Layer 6 of a small transformer language model trained on English Wikipedia (10 layers, counted from 0, width 64).
A neuron adds its activation times its output weights to the MLP's output. To switch it off is to set its activation to zero at one token and run the rest of the model.
A neuron's activation on a vector x is SiLU(gate . x) times (in . x), where the dot is the dot product.

Input weights of the MLP neurons that the questions are about. A number n stands for n times 0.0061.
n5 gate: 7 -9 6 -32 -13 41 -39 -21 11 -34 22 -9 -12 -32 -2 59 70 10 3 20 27 -67 5 11 -34 -14 34 42 -16 -81 2 -5 -22 -38 65 18 -4 27 12 -10 -1 -6 39 -21 36 -21 14 22 90 -14 34 -7 25 -12 11 -33 -15 23 3 13 25 35 20 46
n8 gate: 42 -21 -13 -68 23 -34 -30 42 -13 -17 5 -23 -10 -19 -14 1 -23 48 14 43 41 -59 -5 -40 49 -57 -17 -9 40 -20 22 -65 -5 34 -24 1 -15 -22 7 6 19 -8 -56 3 28 -37 13 -12 67 -19 -32 27 20 -52 -34 50 -17 29 5 30 -22 18 -6 -47
n10 gate: 20 -4 52 4 -66 -25 7 -1 28 34 47 34 -15 -14 14 -11 -2 6 33 22 9 17 -17 7 -42 35 63 -20 60 44 11 -23 14 21 -22 -4 -44 7 16 37 42 -38 49 -7 -58 25 -9 10 1 -8 -19 -8 22 -6 2 -15 -37 -45 61 -15 13 -9 11 6
n12 gate: -15 -22 19 45 -37 -18 -25 -29 -36 -21 -21 14 24 42 -5 -25 30 -24 13 5 -10 29 2 7 0 -19 -14 -33 52 -73 -29 11 9 -2 24 20 19 -17 -14 12 70 -42 13 -2 -43 44 35 9 -36 -3 -37 20 -46 -8 15 -22 11 -17 -36 -29 11 -14 -9 -8
n16 gate: 1 -33 -13 -36 -6 23 -35 -8 5 -4 17 -18 35 -7 7 -13 -12 -39 -20 -4 17 -3 39 -63 -7 -57 38 -59 -19 48 -22 10 22 -82 -14 -25 31 -12 10 22 11 30 -20 -64 60 -49 31 26 -21 12 16 -26 18 9 -10 -18 -17 -12 -60 -25 -5 -8 27 -24
n32 gate: -9 25 31 -28 65 31 -22 29 1 1 62 35 -25 24 -10 -9 3 20 -8 21 50 -67 -25 11 4 25 -72 35 44 -31 -39 26 18 14 5 -24 -56 0 7 13 24 41 -1 -24 46 15 34 29 -19 -30 -20 -11 26 -9 36 27 6 12 5 -87 -9 2 -37 -10
n44 gate: -15 12 -17 7 -5 -40 -67 -43 29 -13 -3 35 24 -76 38 -14 22 13 -1 32 15 4 -39 -17 7 -44 -37 25 43 23 21 -34 68 -38 -38 -18 13 -36 -22 42 61 38 -20 -33 -10 -16 4 -50 12 -12 -16 -18 -11 11 22 -15 21 34 21 -59 39 9 -51 -28
n84 gate: 41 37 14 14 -13 18 20 6 11 -51 -21 -43 -8 -43 49 -14 62 -31 31 52 -17 11 17 -2 1 -9 -13 -58 49 14 -55 -5 44 12 16 3 -21 -7 -10 24 -38 20 -51 11 14 -38 -27 35 -11 -7 -19 -12 57 -7 6 -24 -26 32 -40 36 35 31 7 -28
n99 gate: -21 -26 -3 -33 -16 30 -1 15 -36 59 -58 5 -14 33 -7 15 4 48 -56 16 10 -83 -31 -4 -45 8 -32 -61 5 -13 -30 74 -1 -16 0 -39 -3 36 2 -45 0 27 29 1 51 19 8 -4 34 36 49 37 19 -52 -5 8 31 -8 -25 -34 18 -19 2 24
n142 gate: -28 -8 39 -59 -7 20 5 34 -31 21 -1 -16 24 -15 17 -29 41 18 -3 21 24 -8 27 25 -14 -25 -44 -28 43 -17 -57 -1 -25 -14 -67 -11 -50 -11 30 18 27 28 18 1 -2 16 6 49 -6 -22 -43 -66 -15 -6 47 -21 -22 27 -60 -33 -44 -6 -48 -37
n146 gate: -18 74 82 -30 48 29 26 9 1 -19 -10 2 -38 -23 -36 -18 -12 17 34 -19 -12 32 -47 9 -47 33 -36 -24 3 -12 -8 -54 5 25 10 5 -1 1 1 -11 36 -4 49 36 19 -24 -50 3 -33 -8 -8 -9 -24 -34 -15 52 -26 -57 -62 2 78 -37 46 -9
n167 gate: -47 -21 -59 75 -2 12 -32 -7 -29 -71 -27 -23 54 6 -5 -41 74 -3 52 17 3 -30 -5 -28 -8 9 -19 30 4 37 -17 3 26 24 -76 33 -82 19 -11 30 34 14 -39 5 4 -4 -30 21 38 17 -9 -60 -50 -36 25 -27 -16 45 -43 15 28 12 10 7
n180 gate: 9 20 -4 -27 -6 50 -22 -24 68 64 38 2 16 -35 -13 65 31 23 76 65 50 -32 -7 94 10 22 -23 -57 10 -25 -54 12 15 -32 -60 8 -6 -19 -10 65 26 -8 -20 38 27 -2 41 -25 8 -20 -45 -31 7 26 -26 -37 -23 -35 -6 -39 -25 -2 -6 12
n5 in: 7 16 -58 -32 -41 -30 -11 -27 51 -31 50 21 21 -27 12 9 13 -46 -13 25 64 -11 -3 72 -11 -19 -38 2 34 -28 29 53 -8 -44 3 -2 -21 -47 34 -50 37 -8 -34 15 0 -8 -14 -30 18 -3 21 -17 36 0 1 1 -27 1 -8 17 4 -16 -28 2
n8 in: -12 -2 -6 -15 19 -28 49 34 28 -15 -18 2 7 33 -2 -19 9 28 -12 -10 -46 8 47 5 -26 -38 25 -65 -14 -6 -25 -33 -7 64 36 -1 48 -10 -2 37 19 -23 -30 -40 -17 -54 -14 -49 38 0 23 28 -34 -49 9 9 78 -17 53 -1 14 -18 0 -35
n10 in: 22 2 48 -36 9 -3 43 -6 0 -15 53 7 -78 19 37 -4 -31 5 -6 14 1 12 38 -2 -8 9 -5 25 -19 -23 28 -15 -26 7 -4 50 -83 27 -14 -39 26 -28 6 -42 -22 -26 69 -22 -36 30 -29 -23 3 -27 14 1 -36 17 10 -42 -4 4 10 -28
n12 in: 31 -20 49 -21 -24 -1 25 21 33 -16 -24 6 13 72 -2 -30 29 24 31 -16 -34 21 11 13 2 2 -32 -9 -12 -42 -13 5 28 82 4 21 47 34 36 -27 -3 -32 -43 -16 8 -12 -21 -36 22 -17 -31 -43 -3 -41 48 29 14 -27 25 3 35 31 11 49
n16 in: 38 -33 -25 -18 -9 20 -19 4 -12 -24 2 19 20 -26 -4 32 23 -52 22 0 -7 48 12 72 -23 -36 29 0 -17 19 -74 39 6 29 -31 32 70 -51 8 9 -4 -15 28 -24 -26 -44 40 20 18 -7 -54 -64 -17 15 -39 10 -22 13 -19 -14 -15 -17 -12 7
n32 in: -26 35 40 52 12 -3 -24 -5 -5 -47 -51 35 -18 31 -20 -50 -39 -26 -2 10 36 14 -13 31 -1 -10 -15 5 13 -4 -34 23 -9 49 26 -64 17 -6 0 2 6 8 -27 -6 -7 45 -17 10 -42 62 33 -10 -22 31 -12 10 -45 58 46 -32 -65 33 -26 32
n44 in: -14 -15 -40 41 33 -21 2 11 -52 -29 -65 -60 55 -14 -1 19 10 38 0 47 -85 -16 -16 1 -7 -29 25 -18 -39 -23 -34 3 28 8 -10 35 -11 49 1 -19 -18 30 39 3 -58 35 6 16 8 -16 10 54 10 28 -23 -19 8 11 3 -11 4 -22 9 -59
n84 in: -17 -1 -2 -27 57 8 11 -2 29 3 75 58 1 56 -19 17 22 43 39 -43 27 7 -9 2 -40 -14 55 -25 -22 17 30 -9 51 -32 -10 21 13 -46 -28 -29 44 42 -12 14 -42 38 28 2 18 -20 -10 12 -4 42 13 -18 -6 -42 14 -5 54 -51 41 -39
n99 in: -18 20 58 19 -42 32 -13 36 46 28 -26 33 -28 -6 -34 9 0 17 12 66 13 -45 63 1 -19 64 7 10 -22 -32 -14 27 36 -61 -24 23 -22 -51 -23 -33 -13 -25 14 -25 21 -17 30 1 -56 -34 14 26 16 -14 15 0 21 16 -13 -20 66 -17 22 5
n142 in: 11 15 33 14 -13 25 16 25 -17 -19 -4 -4 -22 -58 -20 -62 28 -1 -24 -2 8 -20 67 17 -28 -19 -20 6 51 -43 -54 38 -36 23 5 -43 -30 17 49 16 -43 -4 17 -20 -7 1 15 7 -21 19 25 -41 -32 -24 28 -22 -14 1 -1 18 -33 -13 -25 -72
n146 in: -16 15 28 17 30 3 -57 0 67 3 17 -23 16 -3 16 10 -41 -35 -15 -8 -48 47 11 -4 -30 -36 7 28 -27 -23 -30 68 18 25 -57 -27 -24 46 -12 -6 10 49 27 24 4 -12 48 -32 4 -15 50 12 9 21 -21 -1 -17 -18 -24 -53 -6 18 -29 -24
n167 in: -12 -12 67 -3 5 -25 26 12 42 11 0 35 2 7 -1 21 -39 0 57 4 -23 -23 -1 -2 17 14 37 -36 39 -56 -30 -38 42 23 9 46 -49 -46 11 -12 -2 -30 16 12 25 -26 7 -15 25 -31 14 -14 -32 -19 4 -29 -34 2 -23 44 34 63 25 21
n180 in: 15 -17 -4 32 -29 -17 -33 -2 -7 32 7 0 -29 -39 -2 27 -6 -13 -25 -39 -7 -21 6 -59 8 6 -31 -4 25 -75 3 32 10 30 27 -14 49 5 33 8 -52 -18 -3 -21 2 17 -8 58 -30 18 49 31 -26 -39 -4 83 49 4 23 -54 9 16 -67 12

Output weights of the MLP neurons that the questions are about. A number n stands for n times 0.0057.
n5: 8 11 22 -22 -23 -11 -10 10 -6 21 -35 9 -4 -18 14 -50 5 -15 4 -33 -14 -16 -4 6 17 -2 -8 14 -16 -3 -4 -4 -36 23 -35 -31 30 34 28 4 -20 3 -28 22 -39 14 11 -43 -13 17 -35 31 -29 16 -7 -16 5 -10 -31 -14 12 16 -3 5
n8: 12 16 2 47 -6 -32 -7 -22 38 -31 -13 -4 14 19 -1 -11 30 -46 -4 -6 -17 -11 -21 -13 -17 8 1 -17 -28 -15 -30 18 39 16 -18 2 -23 -25 15 -14 4 -13 59 2 -5 -19 -5 4 -26 -22 14 -23 -53 -4 6 36 -5 11 -16 -41 -10 10 4 11
n10: -16 -15 -13 -3 3 -16 0 4 -3 9 -19 -10 23 17 -19 25 -7 25 22 -5 -33 -1 8 -8 4 -21 13 -22 -8 0 -29 -41 3 -16 -3 -21 9 -6 -2 21 -10 24 4 36 22 38 -29 -31 43 -23 -9 23 -8 -7 2 -21 19 -32 -7 -22 -14 -17 -17 41
n12: -18 -20 -13 6 7 18 -1 2 -1 24 -3 -14 -17 -30 1 24 -24 -7 -15 -1 -2 0 -5 -9 11 -1 1 36 17 38 18 -8 -12 -41 -8 -2 -1 -14 -18 15 -4 39 22 4 -26 15 -1 -7 -1 -23 19 -1 74 14 -34 -23 7 51 -15 11 8 -1 -28 -28
n16: 2 -12 1 -38 -13 -19 -43 15 -3 -23 10 -53 3 5 -25 -21 -29 -53 16 -3 2 -4 23 -5 31 -5 10 -4 -7 49 11 10 15 25 -3 18 -34 15 -7 -18 -31 42 2 7 5 26 6 8 6 -7 3 28 -53 -17 -25 29 3 13 -2 -22 -16 -2 -8 -16
n32: 19 -39 20 38 -11 -14 10 2 -31 3 13 -7 -36 -17 -14 -3 43 -9 -32 -9 -28 10 -28 27 9 -29 11 -7 -12 8 11 21 -57 2 -15 -4 -24 -13 -11 -11 -17 -7 -5 -3 -3 -7 38 -5 10 -21 8 -4 -15 16 20 13 25 0 2 -70 -19 7 -9 25
n44: 33 -12 25 17 -26 -6 -3 8 -16 -7 12 18 4 -7 4 -12 -17 -10 -24 -29 11 -29 -26 -39 65 -4 -20 60 3 -21 -2 24 3 16 3 -11 5 5 9 -35 8 25 12 29 15 19 -31 18 3 -6 10 -39 31 -2 -32 10 -19 1 11 35 -6 -31 1 15
n84: 30 3 -7 24 20 -1 9 2 29 2 41 -43 49 -12 4 0 29 -7 28 17 16 -2 -21 6 9 7 -20 -28 26 16 4 30 -11 -21 1 19 -2 -39 6 18 -19 10 -57 21 -34 -17 -23 4 -3 6 18 -30 -58 8 -37 -22 2 7 -26 6 10 12 14 -20
n99: -14 -2 -32 -5 8 10 -7 -26 -16 11 -1 -4 -8 -11 -26 -16 -1 -18 -28 52 -33 40 -20 -7 -21 -2 -5 32 8 -15 -11 7 -29 6 -17 27 -6 17 16 24 1 42 -8 -6 -5 4 19 18 -7 20 -22 18 -33 34 41 15 -43 -5 -27 5 -5 -9 24 3
n142: 3 12 -1 14 16 -12 -28 -20 5 -16 -16 -24 18 3 -12 6 1 7 -2 5 -12 12 5 -22 30 19 -3 9 -27 -6 2 17 -94 11 54 17 6 -4 3 8 -33 18 17 -32 -5 30 9 -15 11 3 -10 16 -3 6 36 -2 8 -2 11 -21 -14 13 -2 -14
n146: -8 44 10 12 59 27 7 -2 -18 32 15 34 -28 13 -5 2 21 -3 2 5 -45 -33 -11 -28 -9 24 -28 -3 -16 -47 -5 21 7 4 -5 -12 -5 12 -19 19 4 -29 3 2 26 -20 2 5 -9 -11 23 -15 0 -33 55 -9 20 -15 3 13 -23 -19 21 14
n167: 0 6 -16 31 0 3 -15 -38 -1 28 -10 -23 -25 -15 63 29 -23 -9 -11 -13 -8 21 -11 20 17 5 -15 26 18 -6 -27 1 -28 -8 11 0 10 -1 14 -21 -9 8 -18 31 0 -11 -24 -4 -8 -9 -1 9 26 23 27 20 -50 -8 33 22 34 -16 -29 -10
n180: 24 0 -13 13 -53 42 -26 5 20 -54 28 -29 5 2 15 -6 -19 -9 -36 -30 25 22 -14 15 -37 -1 20 -8 -22 -14 22 -7 -25 10 -4 55 7 34 29 -1 -6 -2 -10 15 -22 -2 -28 4 -3 -6 -27 30 -32 17 10 13 7 2 -4 -6 41 16 -26 -35

Each question names a token from some text and the token that comes next. It shows the vector x that enters the MLP there. A number n stands for n times 0.044.

Then comes g, the gradient of the next token's log-probability with respect to the MLP's output, scaled to length 1. A neuron's effect is roughly proportional to its activation times (output weights . g). A number n stands for n times 0.0048.

"ator", then "io"
x: 17 -3 -29 -38 -23 -27 -21 -41 5 -8 -10 -4 3 2 -14 10 -8 -33 -38 25 -19 -10 -11 -13 9 -2 8 -12 6 -20 27 -8 15 13 -10 14 -17 -2 -17 -4 0 -30 -12 -9 -23 37 -37 24 11 -30 -2 -12 -33 12 -8 -21 14 -16 2 28 0 -70 15 -20
g: -1 15 -2 7 -16 36 -23 -13 33 -15 -8 39 -25 59 29 -22 20 2 1 10 -15 8 10 -21 -15 32 26 -10 -45 -5 13 86 -15 14 58 47 -17 28 11 -43 35 -10 5 -33 -16 -31 -5 1 21 -39 -2 6 8 15 38 6 14 -3 -13 23 40 24 -4 7
Which two neurons, each switched off alone, lower its probability most, in order? n12, n10

"art", then "y"
x: -27 -7 22 42 -10 -32 0 -48 6 -16 -3 -43 6 11 16 29 -19 5 3 41 -6 22 -4 5 23 10 -3 14 2 -17 1 -37 -30 9 -28 11 -30 -9 21 32 -19 -11 27 14 -18 2 12 -10 6 21 -7 -21 -45 2 21 -33 -1 47 20 24 -1 -4 -5 21
g: 31 10 9 -27 42 27 37 9 30 36 -42 -13 14 -14 56 -25 7 1 4 16 14 26 -9 -6 -25 -18 -4 -50 -20 0 -44 -13 -2 3 -9 -20 -13 -36 -17 19 0 -34 -21 20 11 -21 4 -10 10 -75 -38 -20 -2 0 -52 -1 -28 4 8 -1 -60 -44 -10 -7
Which two neurons, each switched off alone, lower its probability most, in order? n167, n10

" land", then "l"
x: 22 -27 38 10 -8 -39 36 21 -27 2 -6 -16 3 -5 13 63 11 -5 1 26 -9 23 21 3 1 -45 17 18 -2 8 -47 -4 -2 10 -2 10 -16 -1 13 6 -3 -9 8 -14 16 21 14 -13 -2 -23 -4 4 -50 18 -19 -36 -28 -55 24 -8 28 -25 -15 -5
g: 25 -2 8 12 5 6 -19 10 14 9 -46 4 6 15 32 -5 -2 12 -52 -30 -34 2 -18 7 55 -39 57 56 21 -20 28 57 6 54 8 16 -24 14 -16 -26 3 -1 37 6 -28 -1 -12 -8 -23 -10 46 -11 24 -8 -11 21 -43 22 22 -3 -45 14 -28 6
Which neuron, switched off, raises the next token's probability most? n10

" the", then " St"
x: 29 41 -33 12 -6 8 7 16 -2 -16 7 1 0 -13 -12 -6 -28 -17 15 14 -7 8 28 12 30 -20 -2 59 -37 -1 5 -9 4 -15 20 14 -8 4 -10 23 -7 20 5 -8 -10 24 -9 -19 -1 -22 76 -9 27 17 7 -62 -7 -1 1 -25 22 -33 -10 -23
g: 21 4 12 -5 28 5 -8 -12 -15 24 27 -9 -17 -50 -25 21 1 1 -23 -20 21 -5 5 -4 32 53 0 -6 -1 -37 8 38 -41 -4 12 -1 17 41 7 -8 -52 -56 29 24 -20 -25 -14 -31 -39 -12 1 -64 -12 -6 30 7 -4 -57 -19 27 -44 -23 25 -21
Which neuron, switched off, lowers the next token's probability most? n44

" al", then "leg"
x: 42 -6 -29 -29 -1 -31 23 -3 2 -1 -21 1 7 -10 27 21 35 -67 -3 -16 -16 -9 -1 28 -15 -24 -2 41 0 -19 40 53 2 19 8 4 30 -11 5 9 1 19 26 -4 42 -7 -2 -4 -3 41 32 -10 -14 -9 10 -15 30 -42 -14 33 -3 1 19 -16
g: -18 -10 15 17 -2 27 12 -28 -19 15 -3 8 11 -33 43 29 -8 -18 -3 1 7 -62 31 37 30 24 -15 -30 51 35 25 11 4 11 42 67 -11 31 9 24 2 -30 -30 -10 3 11 31 -44 18 5 32 -42 22 3 -16 25 12 15 37 -42 18 26 -6 22
Which neuron, switched off, lowers the next token's probability most? n99

"ia", then " int"
x: -8 16 -29 -5 -17 -24 16 7 -17 -5 -3 -22 30 -1 3 8 -10 -12 -2 20 -12 -10 15 -7 47 -35 25 -2 61 -18 -9 -7 -34 28 -8 17 1 3 -15 20 -12 -15 -17 22 10 24 -26 -4 9 -14 1 -11 -53 3 -4 -9 7 -62 -14 49 36 -28 -14 2
g: 43 -8 -1 -7 18 6 24 -10 20 -27 25 -12 13 -6 23 40 -33 -50 -4 26 9 -38 -8 37 3 5 9 54 5 -7 20 -4 -17 -65 -11 -10 -31 6 2 -20 -13 12 7 0 27 -15 0 -8 69 17 72 44 -15 -11 31 6 -17 45 -31 18 13 -3 -25 -13
Which two neurons, each switched off alone, lower its probability most, in order? n167, n12

"b", then "ell"
x: 15 11 36 23 7 -10 1 13 8 -20 27 51 -18 21 -11 -14 -9 -13 -9 36 -36 6 27 -6 25 -16 25 33 31 -20 8 69 -3 -20 16 -19 -14 12 -31 9 -6 -38 18 0 -2 0 7 24 4 6 1 -18 20 10 18 -39 -3 -38 11 -3 -50 16 -26 8
g: 8 12 28 -8 -32 3 -6 9 58 0 -53 6 -23 -25 38 -22 -4 55 23 -8 1 -21 85 6 37 2 13 -6 64 -15 1 14 3 38 -4 16 -3 6 28 0 -13 0 50 2 13 -30 -3 32 -32 6 20 -38 -13 -44 4 -36 3 -13 1 1 -9 0 12 19
Which neuron, switched off, raises the next token's probability most? n32

" B", then "ash"
x: 1 -3 -12 2 -12 -19 -1 16 -11 21 18 5 -26 8 -7 -14 -34 -8 -56 22 -26 6 22 5 4 -16 -6 21 -8 -45 -22 -2 -63 -3 -8 11 8 0 18 -9 -18 -9 1 -35 2 9 21 21 18 20 -3 13 -23 0 35 -12 43 -47 -17 18 -25 -7 -27 -2
g: 22 11 -2 34 -17 65 26 -14 10 -9 34 -20 7 -17 -2 -26 17 46 1 28 0 -5 -54 -26 -29 3 -20 -19 -29 -26 -4 75 -11 -9 35 -6 -24 3 -9 25 35 50 -36 -28 -44 -5 10 -26 -17 16 39 9 -34 3 -38 -13 11 -11 -12 11 5 25 -10 17
Which two neurons, each switched off alone, lower its probability most, in order? n142, n84

" As", then "c"
x: 27 13 -30 -3 -17 -17 69 -24 15 -10 -17 46 9 21 16 23 1 -18 -4 29 -23 -7 -12 22 18 -13 8 -5 -33 -24 -3 8 19 -9 -7 14 -1 -14 -42 -25 -19 12 9 13 -13 7 8 19 -21 11 26 -7 9 -12 -8 2 6 -4 25 93 -3 -30 27 -20
g: 65 -25 7 9 -21 44 17 -35 2 8 30 -14 9 9 3 28 -27 -15 -23 -51 10 21 7 -12 40 -55 -2 13 6 -30 -18 21 -2 -4 -2 -41 -23 35 -30 -18 21 -23 -43 -29 46 -40 8 -13 37 2 4 -21 -6 14 26 12 -32 7 30 2 49 4 -32 -25
Which neuron, switched off, raises the next token's probability most? n167

" or", then "ator"
x: 5 14 -6 -8 -10 -35 37 17 24 -5 -5 33 -9 4 9 6 -63 0 -72 1 27 -1 19 -18 -7 -19 -5 39 2 -3 26 -8 26 -31 32 18 -4 -4 -18 19 4 16 -1 -26 19 -21 6 31 -14 23 17 26 2 -18 32 -30 12 -10 21 37 27 -17 -7 27
g: 29 63 -44 -20 -23 26 -54 29 10 56 6 20 37 13 2 3 -1 -51 -22 25 -20 7 19 49 -3 -2 22 -27 8 30 24 16 18 -32 63 7 -19 25 -33 17 13 -25 32 8 15 40 -4 16 30 -17 -14 9 10 15 -6 -17 18 1 -20 -31 0 -15 1 -19
Which neuron, switched off, raises the next token's probability most? n16

"38", then "."
x: -2 -1 -1 24 29 -25 6 8 6 -25 3 -9 -1 -2 -13 -24 16 0 -16 -6 -45 27 38 10 41 -35 9 -11 11 5 14 -8 12 35 20 -5 47 -23 21 26 -2 -11 -5 12 -32 46 -12 23 -41 3 7 -2 3 -1 -23 -7 11 -32 -22 42 29 -42 -4 -28
g: 27 7 -33 10 10 -41 -3 -9 -6 29 -33 -18 27 -1 -45 33 30 4 1 23 2 25 32 -45 37 -9 -33 -61 23 12 -17 14 -24 57 -11 -7 1 -68 14 -13 -29 -18 14 -21 14 -26 4 -22 -18 -11 -58 1 -28 12 0 -24 24 -38 22 -6 -7 25 6 -6
Which neuron, switched off, lowers the next token's probability most? n84

" d", then "om"
x: 6 -25 -19 -36 -15 19 18 -13 -5 17 28 1 -13 0 17 15 15 -15 -18 13 -2 17 21 11 -32 -20 -3 77 -12 -10 -8 12 0 3 17 -1 -5 5 20 5 -18 35 39 4 7 6 27 31 -2 2 6 1 -64 -12 -6 -17 36 -35 15 -32 6 -2 21 18
g: 37 55 4 -6 25 44 17 -9 7 7 -55 13 30 -34 -4 -55 -20 -14 27 0 -8 37 31 2 -4 -22 -22 -7 22 -7 7 25 13 7 12 7 15 -31 67 -47 24 5 -7 27 15 -13 40 -16 -3 4 6 -14 -6 -41 -23 -12 14 27 -58 -7 46 -15 23 3
Which neuron, switched off, lowers the next token's probability most? n32

"ib", then "ret"
x: 27 0 17 8 7 -17 -41 0 13 -20 -29 26 1 23 -37 1 -8 15 -25 34 1 -18 -24 15 50 5 45 14 -13 12 32 12 -12 18 11 -7 46 18 -24 -5 -10 -18 5 -33 -31 34 13 6 -6 -3 -1 -38 6 -23 8 -11 -7 15 19 59 -26 2 5 32
g: -17 -16 10 -17 15 52 12 26 -18 -16 11 -29 2 4 -37 14 -32 -17 -66 -21 -15 3 36 -1 42 10 25 -2 -30 -35 -32 8 -23 -35 34 -20 -31 53 -4 -25 -11 -13 -2 -34 20 1 24 -27 -23 23 1 -24 1 -40 18 -11 4 -50 14 -28 5 -32 -54 13
Which neuron, switched off, lowers the next token's probability most? n146

" f", then "ar"
x: 20 -8 33 -14 -12 14 -1 27 32 1 -5 4 -5 10 -33 -25 9 -5 -33 33 -21 -16 2 20 0 -53 -41 12 -49 35 -6 45 -6 -5 -2 -14 -15 6 7 24 -50 -2 -2 -28 5 8 15 2 -38 2 -8 2 -57 -7 2 12 3 -1 -20 -31 -7 8 12 18
g: -3 17 -4 15 -3 6 28 -3 -10 -9 -16 -11 15 40 38 -4 22 3 51 18 12 -27 -28 33 38 20 -60 -1 -8 25 -31 41 -12 9 46 43 -9 -24 16 -5 47 6 69 4 -41 -19 6 10 14 30 41 -4 1 4 7 -28 -39 -4 -48 -1 -20 12 -8 29
Which two neurons, each switched off alone, lower its probability most, in order? n142, n84

"inn", then "er"
x: 33 -14 1 -7 -24 5 -15 51 -11 -32 4 -3 -3 -14 -12 -21 12 23 -7 17 16 27 22 2 -36 24 -5 -12 -6 16 6 -30 -9 -18 8 9 3 15 25 33 13 -32 20 3 -10 32 -5 -15 8 -42 2 21 -49 0 -15 -27 38 -47 0 -34 5 -50 11 25
g: 47 -31 -6 -35 -4 7 17 -47 -27 -2 -16 16 22 1 1 -7 -4 -27 -5 19 22 10 20 48 -20 -40 5 13 -62 -4 -35 43 -13 -9 -34 -44 1 -18 20 20 40 8 24 36 54 -16 -16 -21 -17 -27 -15 34 16 -12 5 -40 19 -3 -27 -4 -9 -1 -58 15
Which neuron, switched off, raises the next token's probability most? n10

"ip", then "al"
x: 13 3 10 -8 -14 -3 2 -39 1 -16 1 -9 18 23 -1 -2 -36 -27 -4 32 42 -27 42 -9 5 29 53 15 56 15 -26 51 -19 10 1 -14 5 1 -10 -16 -21 -20 29 -31 -16 3 26 -11 2 -19 -7 12 -9 -30 44 -1 -51 -25 -6 29 8 1 -2 21
g: 37 -10 60 -7 10 -43 -61 42 -44 -37 -24 -9 31 27 -44 11 15 54 3 -13 41 19 -9 4 16 0 -34 -22 22 8 -3 -14 3 5 13 16 19 18 18 10 -15 -9 -23 13 -34 -17 -14 10 17 0 -39 -4 -8 1 -21 30 8 -41 -35 19 23 -45 35 -20
Which neuron, switched off, lowers the next token's probability most? n10

" h", then "app"
x: -5 19 5 -15 4 4 23 27 36 -15 -15 -5 0 5 4 5 -23 -15 -31 13 -14 -7 25 2 4 -31 -1 18 -20 23 17 36 24 10 -12 -5 -2 17 52 26 0 22 -11 4 21 -30 55 14 -22 24 26 -24 1 -28 24 -7 60 9 -2 -15 -28 -22 -14 -16
g: 33 -29 -6 3 -43 -11 -18 42 -34 -34 4 -21 50 46 44 -4 24 26 33 -9 2 -13 -22 -37 3 -48 -34 -1 8 -18 -48 3 -8 -3 -17 -24 13 26 2 -15 54 47 -10 15 -24 -16 -9 -22 3 16 -9 -20 -6 59 -16 -10 32 -6 23 -7 -12 -22 -18 -37
Which neuron, switched off, raises the next token's probability most? n142

" occ", then "up"
x: 19 8 13 -9 29 2 -16 -14 26 10 4 -18 20 21 11 57 10 -10 -5 42 2 -16 -3 15 -5 -22 -22 11 -12 3 18 3 8 -31 38 1 7 9 14 43 -37 43 -16 -3 1 1 3 -1 -25 13 -68 0 5 -2 16 -1 55 -48 -22 5 -6 27 -15 -13
g: -2 5 -15 -4 18 -28 -25 -73 2 23 -19 25 -10 -29 10 9 -44 42 -13 -7 -15 16 -3 -2 -11 19 8 -32 11 -18 -18 -41 4 0 45 -32 -19 -38 -45 10 44 24 -6 62 4 -68 -31 -29 -12 -8 -9 -2 -24 -4 0 8 3 -12 28 -18 36 5 -14 38
Which neuron, switched off, lowers the next token's probability most? n32

"l", then "ical"
x: 3 5 -70 1 -3 -17 5 -28 30 -14 14 24 16 -7 17 -23 12 -51 4 15 -31 -7 33 -20 -17 12 6 9 8 43 -29 25 9 12 -14 -19 -1 4 26 -5 13 -7 -30 -23 -38 4 13 -24 10 0 20 46 -40 -3 36 -12 25 16 -7 24 -7 -15 25 10
g: 35 20 -3 -49 1 8 -10 32 3 17 29 -48 -6 3 4 -20 -48 -19 14 -13 38 63 -17 4 -9 -13 27 -8 -17 8 11 -8 30 24 -12 34 19 14 -10 24 23 -4 13 -35 1 43 24 38 -3 22 37 -10 34 2 21 -4 -23 -9 4 30 55 -38 47 47
Which two neurons, each switched off alone, lower its probability most, in order? n8, n167

" part", then "s"
x: 18 13 16 -5 -28 -31 -38 -25 30 -21 -21 2 0 -9 -22 24 20 6 22 21 0 7 19 -12 -19 -26 7 3 -15 -32 -9 11 -9 -5 18 9 0 -8 25 -12 -50 -21 31 45 4 48 28 28 -4 -19 21 12 4 3 28 -33 -31 4 43 -15 -30 -19 9 5
g: 11 36 12 53 -21 -24 -19 -9 -16 -1 41 1 20 -65 -43 -8 7 22 46 16 -19 -16 -3 15 29 0 10 16 -4 26 -6 -63 7 0 -9 -35 14 13 -26 8 12 -36 0 -6 -1 18 8 -13 -20 58 -4 -17 -25 4 5 34 -40 -35 -8 -9 1 6 -72 30
Which neuron, switched off, lowers the next token's probability most? n5

" the", then " high"
x: 12 31 -33 7 -14 5 19 21 3 -10 1 -8 6 -19 -15 -12 -40 -18 12 15 -2 2 24 5 37 -17 -10 70 -30 6 -6 -5 2 -10 12 14 -15 12 -11 35 10 22 4 -16 8 24 -13 -28 -2 -30 66 -13 26 17 13 -55 -9 14 3 -13 0 -35 -10 -17
g: 1 33 26 -34 48 29 24 -14 -6 -9 -9 11 14 -9 -46 0 -21 11 -27 20 15 -66 9 -23 -18 12 49 27 -5 -19 -48 -36 -9 21 -18 67 9 5 20 -3 -22 -12 -7 47 13 15 -6 4 -5 -13 17 15 10 -4 -41 12 25 47 -39 -14 17 46 27 1
Which neuron, switched off, lowers the next token's probability most? n167

"ty", then " film"
x: 26 -26 -1 8 -12 3 9 -1 19 12 -22 -14 26 6 -1 14 -69 -41 -5 14 -19 27 25 7 -2 -29 0 15 -47 -17 -16 4 8 0 4 6 11 18 -13 19 -18 -19 -21 -34 -16 2 -49 -25 -16 17 23 -28 -26 -11 -20 -9 -2 -61 13 -18 -9 -20 -19 -11
g: 5 31 -5 -7 -32 -29 0 13 38 15 -8 -20 17 -32 -11 -30 26 77 20 -7 2 21 -16 -10 -21 -22 -61 10 43 -8 -4 33 34 -7 -27 41 -24 21 -26 -6 9 23 26 -52 -29 23 31 9 10 0 21 22 13 26 -35 -4 0 -22 -24 -45 -39 15 -21 13
Which two neurons, each switched off alone, lower its probability most, in order? n146, n16